Layer 4 of a small transformer language model trained on English Wikipedia (9 layers, counted from 0, width 128). Numbers have three digits each and are written without spaces.
A neuron's activation on a vector x is squared ReLU(weights . x), where the dot is the dot product.

Input weights of the MLP neurons that the questions are about. A number n stands for (n - 500) times 0.0011.
n40: 484460380304589551558517526500503398570526445556485414654474309469489562279490421679519544562602529381590497503559681436538420441505404485532560545610452480545523481537517547618453445537599493384545520456489454443504532438612517605665635466958395347525688512603559599418585423460564619528425695544455448615579654521562500466394531399551543475515488403486470360427425375589451505596397
n117: 498584572344504496551436498498476500589471447413438468472560463609555513382560516484484429492510599502547548486560453537478528527417492527510596397511476532520567489607500625548406455464521491526536582498347477689447513502554568363559559474520534546465592565564644508419554562565569429478459575446522540471576488561556622610356505514589436423464457324498426535417508464647548488508457
n143: 447469444495419482550551503533486577478409580495405508507404524558448385498501613532612412437544569544402427594551542507422421534511487544533441448440466445464458548446481423404658418564551487484476587451512552468531620470440389507511488487484544507458455520531488500522544512491516489500508412461586567483570486548447475437493504554547486392517603473539502526422564491515493574523586
n182: 508546535451473473476550459600377476511553367440562546543388487577502612615496463374416387457560567492559469430566443487629458596552618482519590520548315498447607593455388466518471533344587452395519433500474479551545540461504515372620409450608466442384587626524456541573376438472509444611460574506520612493524603442489606476434525502451470523492592596552493419611548571464572457491363
n183: 510546426417477516482524606564525598506613474449434408477543485477444516560629496601608486475400588380487512577322443487608447516568537524480315482408433526525597528519502481366373521481470516591568627483459504451452530405372553553530491482592523494523535659620540500568477489487472458483429403369544551590539406592546518638425519534534372555500504430581570544392586462467659498581455
n189: 455584493569518502554482536491498460449510576614507523491374503419425547543468620529616453530408597486367541512456434557514472509638579603530463536524458530419545485481456476478515476518470515466412462685554607544518538539456447496502522477510509493503542444496449532555410441484534494430510463410602450549484495495612530470515496491425576488600418511589442642539486571509459610458464
n203: 380513439392383466532597588449476606524568485528393379419525511539507444502649550525726401542596455394601385519513396621475550554630576462443567559442395455537583493453589505426530599585440557621515401412385464441525449385444581507650388470557409547323504599418651528437328520522465629429435478356477507438508545582528474601424484468561438408566538531646526629407602549548675457505514
n314: 548520538440322515513573609490595462484592450568623504558341549686431564555526416676571468593533566490433534539466404574619403478520491488511385554395407465481521476526516532522447605436482502572481603392410485425507515543507481493502351514502435661468436539451568517525328328528385422607541542547550698513416462576565431392498595626484313491556502532526416550398446563505583536433341
n346: 446347658502467500453541532453488597494491595372430500466379563524486464535694485540554419430495522414431406327624453500598443555409477502481492368437355495637529518522507340620483430488489298485605585451512454454624576432528495443466490507471632397372417513548530533454476572288485382514446564472462570557582524565410457529547526373574500528502540403563321636481605447476493626473424
n380: 524457452459496626471466387513485544606504401560621508402434437591466635608500648482479403383534537451520473406485430502439462544486393502393370459513494592498515444396474548502544616491602507626462412463506508555447472562598628379526535500553549487454456592432513406457383432390517496578464511392603586579533487502343645598474551498445472576517596559598484454363496470540500444371458
n392: 522618524525474342611555564657541408564541356593535554571474457544358637556575594440644557403510500547621373593427505474554455462562599511286368587488471368631551468393489431508613633582614490607440482573471595458484642474596652521408519413500497576461502445663611731450503370540570511425505625470500402370481400439595533419459520588557453492570427461403550575625335620461612447363527
n415: 537488685469447571551530538490573455453568394541388559579430492417445524439576540705493427558599481525491590580428583502531493428415594457507386414512431416528568672479437554591357536409441459370525516602481494613592552555459472426504495512526359412484498395484613600502385445346453454399523534487461600719488442469668413535579452484466569471506578446549431592553477544639502601407438
n475: 519555514440547356594498636493461460632583366440436483546477484720373572549594587588455395449428603514540462516426607530500446664394500576470466429430505433422444502394433498601372495435446464321436550640437502495534504555505477500577521474549440417529642420530621524458431294603467609470480516544681579539524495346567515505448481463491535504477547338426512543475572461371521549509453
n477: 425610530415351399504330538459430454473553396493401498524520500421520428409421400456511320651462439468459455570567475461470470611542451559573479498560482545600624571473589441512596606538403519486531389582475476564408548551576447524570468453584578504428472530312536526519516571502575668432397509438444507538461560630440533549486457509555464335538459552435479587432372438612624515525392
n522: 422360493545372525622502365537397537448515558315495527517490397411444574498545536468437332387493642544425362514522502561548470522641525473492507564572462524524517563403457400399502553490592462454458516502526459550537535515567334545624637464550585509505451453536470353434384603526495498639484458596602665611641579562419547519248490459432500425475400558666455527613457528544627482454447
n613: 532385533398496505507438539548529565524423531409508511450466524540459448557560634485595424397434574494525451548510535454540491480494491599534524527472423560508535468468487554482542494500492570505469521541428503510497508467384439508506366483540518414452503427519547515650465528547593424497554500453601520509428391500468553503523492428545388466497518581542500435453523618516480533470462
n623: 582477443439474466432480466609520507604434565372510446419502417517477484484516455415523442597471592513488474530519483502533546507410359497532502522461424557510491448463498512486500551544530514491565530414398517451469455428510505453535347482526513480378403504517468481534507526554541409437518517400555520446471554483564519505503446434495409485472533578498489400309512502503520537497477
n639: 332584488462436439502438532552622451591548532485549577578488517458526483531588453384510505480464543550488552431409508455588472475476498449487403515410492580514595617381450490461379527476479548549643512543498549611520521651421570407561399517465412402455495458612496519438448467670443483450486514431502510492547414424568508358531490437577550502470350422504377578526532452416545465457582

Each question shows a token from some text and the vector x that enters the MLP there. A number n stands for (n - 500) times 0.007.

"1": 558510412389513456519454449501488489528575493476490545518566554608557487534472437481341368513447458627535483516521479453469660550560427462508452507571546451552577513437481459520548581445446614467489459436497357433316447405553512471533499699458512557403419549482468455448443480526539361541510500545523476362502513347338539504488351437449463589423545631576523483459453441448506517554460
Which neuron lights up most? n623

"There": 440430431464539467454599561480380430468479496463481500414536587486678351536459530472436450546445514384484586456458550417385587507537585492663517462488499419511362372527477457528542552515367511519418480485534488475349473398570545460524496559458388465494469435452458567449560497481524524607425519539425512385484486485342487426489426467466514455460440466470417388530503412602486476517508
Which neuron lights up most? n477

"4": 593561538635635522478578526578399434409568490579497500522481646501456449558412499531492560517442447589460507522484563459527633561476549520480407441514414434572439536417454498502453459550466616479454483503580475524407523551567550508441557699377517522493522559531451454445508535454550461523513505478363426477510538280513480505498450575476588463384461504510616515600450432500440438533536
Which neuron lights up most? n392

" classes": 449510537428459556534561526468461479415526558497567550482488508438483464472494577603536393517544506582517507510435511503470606502548508516813476435506545451438504420470540498440576390459530387478445452472557518474261476635527501518508512577379459459518429432505519484593557453529445538560439431550586510328497560495470489518508374586474426553478540493559434515499455489487486507539611
Which neuron lights up most? n143

"2": 570506480442604483425551343470525444458548470526496450599491572563529471495421467469456413521515442512446479514507467380374640486498584531471491372511606595500536479463535469475583542577426468521464459547512439451320409420544506492521483543371535495568529524476524509441457450509495602577519405484537544469526500333499542477421347560427513645461489473517402524481412454459511492526428
Which neuron fires most, and how strongly? n380, at about 0.23

"s": 460447556345553488526489511477519628417477475481463594541485523585567331550406473419465542488555537460488518444552514483441450524462592504677483402469467488528545445547581472513595426534448606474444498460557369537271570592483516486403477593467592439594573565449486491515523416505469426507455467512423442414482533483517532541540526487493439530429552391507523567529549465571517486544464
Which neuron lights up most? n117

" and": 489479536455643446566519468471549533517676525501525573508561602542540229567484535586471561566495478573547530473426508448495448599460544500655519550479520467516505535526469555475503502525500654505455552541456477549221511549459461567488481478503569465595463541467449456510493486488427558490634456497530478475542507575546464583485386559528453514539516545505496468475481482544465485571492
Which neuron lights up most? n183

" would": 580424541504584453493525500456552473558617525498621532541486567422457333424508529553345377569328562505580507463470573470532542520527452516592511432515366539487414529519490508520472510559412581401425536531537453498262585547530477531461435533425454521438485488498546477505417458617487500540399413464548535291452527549470455520496428539541556472521522493470579502424510481511531525500687
Which neuron fires most, and how strongly? n475, at about 0.38

"\n": 400448499383464489458536598490458491397529498492487389510517635481518417497537527493509477537461504410501520566487460517526587533474547509622454467311464475434472419544586483426544555494410528485502502467485607477298487404494506591498442595458456539552556512513559454536436501560504508463414442407485493294442516601462471507478394504532436541520486536533542478475497409511619485536487
Which neuron fires most, and how strongly? n203, at about 2.6

" the": 474505531451545470486520533520528566540485479479514567526472479451529440474395474532539423498469499578460546580522452496485536517470539520661517488526455564496528462557487512508506542513433587523481550529482517599136481429538526477547457635498446451537506479455527497484478524504500522474427444520471446354469519544509533445485429422501499431525468553513474468500488456505540460527488
The two highest activations, in order: n477, n117

" Dog": 624436470564463530475566531482444562379561558514526467473491475449501401564478408481432635487539548599517461524554506435495556484456546463837444444507498524482537534475437463435508416543507758488445408499493421440339401562446512512595461606387500478547464451546442519518433573467538542511674364480582526403543497528523503537558360505408461530496543518535498470496507587426499533489660
Which neuron lights up most? n613

"0": 512475509446500537457517460502480435381636538484434485618572590574499576509425556465303495546545431576470506550494518463443549485519527537492433444527497505570531493465503437413524616537438548400506514523550396497316481400527563478488469545371572488440477594450526472420362485512497496571518515516612462429488577381450559433455274520449482565381447507543420475498375468481503485525580
Which three neurons fire most, strongest first? n522, n477, n380

"%": 479562482480487467530537487537532413374569465510603478476421488447466414473447503511499615478509552476481633509527497478597580403553554497570544499563411477442492435549577475492415485456518605424447549517444466502419471700484466544434529805581439539589387497476394400510526500448537450546570549585276420386518498460493515451450402528426535423319462347593485476522419561514536504583715
Which neuron lights up most? n40

" a": 433555544470544481466578554506607589603482436476532578518509469566538507507424505557587479515406530622487535555487531576557533517448502537527494543515532459462528466483519554578505605540485620522462571456466497539226450560448503511546502730371442563520426516450461539506451397487521435477441465536422488248447444580538516444502523531467544503447502426497514587518459451473428458458495
Which neuron fires most, and how strongly? n314, at about 0.84

"==": 468554542440443428445454412527402529536592498428467407476469576508577450508585464591479479514478490407560435555477533445419661422554516518598536493421467518486537549494525490502531507554367552529478555434476491451282363421501519446566442587437491414468398500487368477471509455484489458604547527468496524337418529585597590490495455505448474462491567515523491501480514509522372446506626
Which neuron lights up most? n203

" |": 513552486402518474503424518511529480535422525462548388512513597497553447393566569522525462522497500442564539560539449481495592559407538501701503391457501511411513398482452499501304504478427610525499535457476507501294492461434491495519429648422496467494460469524553496488451437578492447537504588538497505368442509518488564492474380528602481474500520487527516455473487392526531443517572
The two highest activations, in order: n117, n623

" all": 495456460584535472514572641496379404382638515534573612493456547483514467541430509527612454544419421506549525486497492517518655530453453457547593543540531457557450421484556465577502470556515569501523491546636567504328419399535503417419480851412460481592478449478397545485509464547496485498534556570362440430511593509434535410456561542607463421557489513460526445486415507576563440517534
Which neuron lights up most? n392

"ph": 602465485620543525468562645523431586478508534578552530544581511507453397515493504506438587450561458558507460530517478478560527583495614485769569448578540512482470471498505533502467444394620561471559453460505528521355440506461553443469532706549639545489525600525381454395594541553454468428541406576464508253569546491541555510517452476453456512438535471504470522456476491560495509491603
Which neuron lights up most? n117

" States": 499472506473504509504520478534519482394528385498588554547465569343567407518491461435617397469512497548501536550492404431454640458497544479832564531460477516448541471567452512415501447502518552516451564528474402484278557589496501509560477614549442478467467520553524448503447488502505529512476588542511475300502453493527564503442559553394470473474476492606495443508478510567462509531464
Which neuron lights up most? n182

"K": 471478424450585463375556511552509461478518496501500588490588549488533519528526455521568548513425477436503462523565452511497691469505519538777503455435491540484455441590504533551574507488481598492441466535487486469370496514544488408585448652367441447541456505486494557493563522537440398505528485558442562314443479367512442451493355483529521551538418385403512527534495507468574518522511
Which neuron lights up most? n639

"ral": 593507542595530513539562522531433509506638513474489592467522584464603558532518458460559611547675508551451530588482542456493652592351488458846521504439588446545475498463446521473506580475499518598477512422616397429438404436486547470402518811427458508513466535472524548485481491512482545433519429516565478397533447478523523511518518522470495432483546518404484497477477448471449560460332
The two highest activations, in order: n314, n623

" town": 503455507525440492464495522523572466348510505408570569446463543494521398552531563466511535530449509565488547569483475490583618429467612499674536504469466536538480464460462549547545554494466532508418481475498328579237502646515518459564508647499471499390504437564487514527486566527584484567515392489541444400494469490480548505512365532365476396427463578487556488522404438545531509471387
The two highest activations, in order: n613, n477

",": 479481496488386489503505521508505522465437494443533550506500539500504437419446514466549344527457445473538557527511496463490555571483588542652545438418464494580515436561493537434486556510463530556444458481431492539167398542534440509503482532437499443512481445446502448450516549550483534523459474524537473345490487554466555484511395545557501414541449496554502500476483444551472459590423
Which three neurons fire most, strongest first? n477, n117, n203

" The": 441460527428563440476581544497510528553483530499546546491460518506607407484388481525450529501427487536468537582520448482504583488431562523685519450520413557474439475576468504534482503514464512486484541483531541575179497433570552487566495574459405445472507514448496508465485516442463493541456430448481432336448512561472515418497448449539504432528490514506500459513514501503529438490463
Which neuron fires most, and how strongly? n117, at about 0.15

" ": 609494468614630458336495472518507478341491504513540459570478574471516458530446496494556632558403612565467581488482520504520627424487497475356600445566559506513558445499485457505572512417445540467528387499574570424343484410539497515626582643496457550404412506495489545541537556562448506579612601467462417575563504551519575463467387483395508592531475495548450523497493597490469551454444
Which neuron fires most, and how strongly? n189, at about 0.2

"===": 454542480440496399374520408474468560393553426410462452455518661571549453540498495521499496532441579385532450559483520496439701450544620486686536451509558445511544537508480525554502475552425496533464487512536405419333423434600519457488447475375481434468439441447459426467586482567521443566549574484445455307474541572544590445553491457451455389573560499518519488483522496518440443561548
Which neuron fires most, and how strongly? n203, at about 0.25

"y": 591492451596684500446577537528531564537519510531530513534484604438425434478506519457483784578442524585452541528501487475496509537431490514828460512556509458355528345557536624518460368398513618453529474437541532447400363574490539471380505639527557533436419606500392502489566428580474529529374498494433512468514442426484518484508543491517523532451473539399486536441519559534546477449492
Which neuron lights up most? n623

"ing": 517525547466503570534540446530521540481503485447507524521407584541478418459446535496466367564567480496524461489530490512543557486486464530616513401545478448568386472501503436548528503548585574451506549496440479497206484560504514589456470610366556460503365447469474427499532500628544536524506454474395620334546538526418488533482511548510469468408512550464459492445525477517469509521610
Which three neurons fire most, strongest first? n143, n623, n477

" of": 358490480520662467556470458537413454370444453535502471574511411516535363568431514451597435536560487536512642474471404435535609419455568551649509485501494446521409442481534404551578577391477485468522484462708512467345459403503432503450474548502497439547503449443550516411584494398502487563511601463411439335549513524625519422494378522571535455499500463443523416514536578523474423561607
The two highest activations, in order: n40, n392

"M": 585423506437553459417466441488461541339466593523536448513508606452512395461551519382575712432486599556493544626488562520538589503440545558728484506478578554474457539492532480443498562463515569475456475498579535512376474468447478460276338654467549492556393511495461460543477458556597521465575501514527492322456478410537514460516422517410447581498420512519524496436528601512473529534555
The two highest activations, in order: n613, n623

" older": 573475422527520488559633573532507461398488463529546539453468495497488503492388501566676625600517471541514575510468447487576588453399424485647537352542519414517551465434528413540484614567468690474537469500500557463298422594532490436448533709547457527435471432466542565520570496476486477552491534521545487329608535432529599472462429538442492545387513479543532509568500477613527502503479
Which neuron lights up most? n392

" Hum": 522467503443384420402500552466413528450492499486454525520528536440577280530474484468460719531409479721522466517495456408424430560493584468849483519561461442506575548531490448463453463535477710511526460452526472469392427544419493461593442613576469495576495459496499474598469593484483436526535424507504480308547494514488531443466358517530495588411446521514511473482554562439545528499494
Which three neurons fire most, strongest first? n639, n613, n477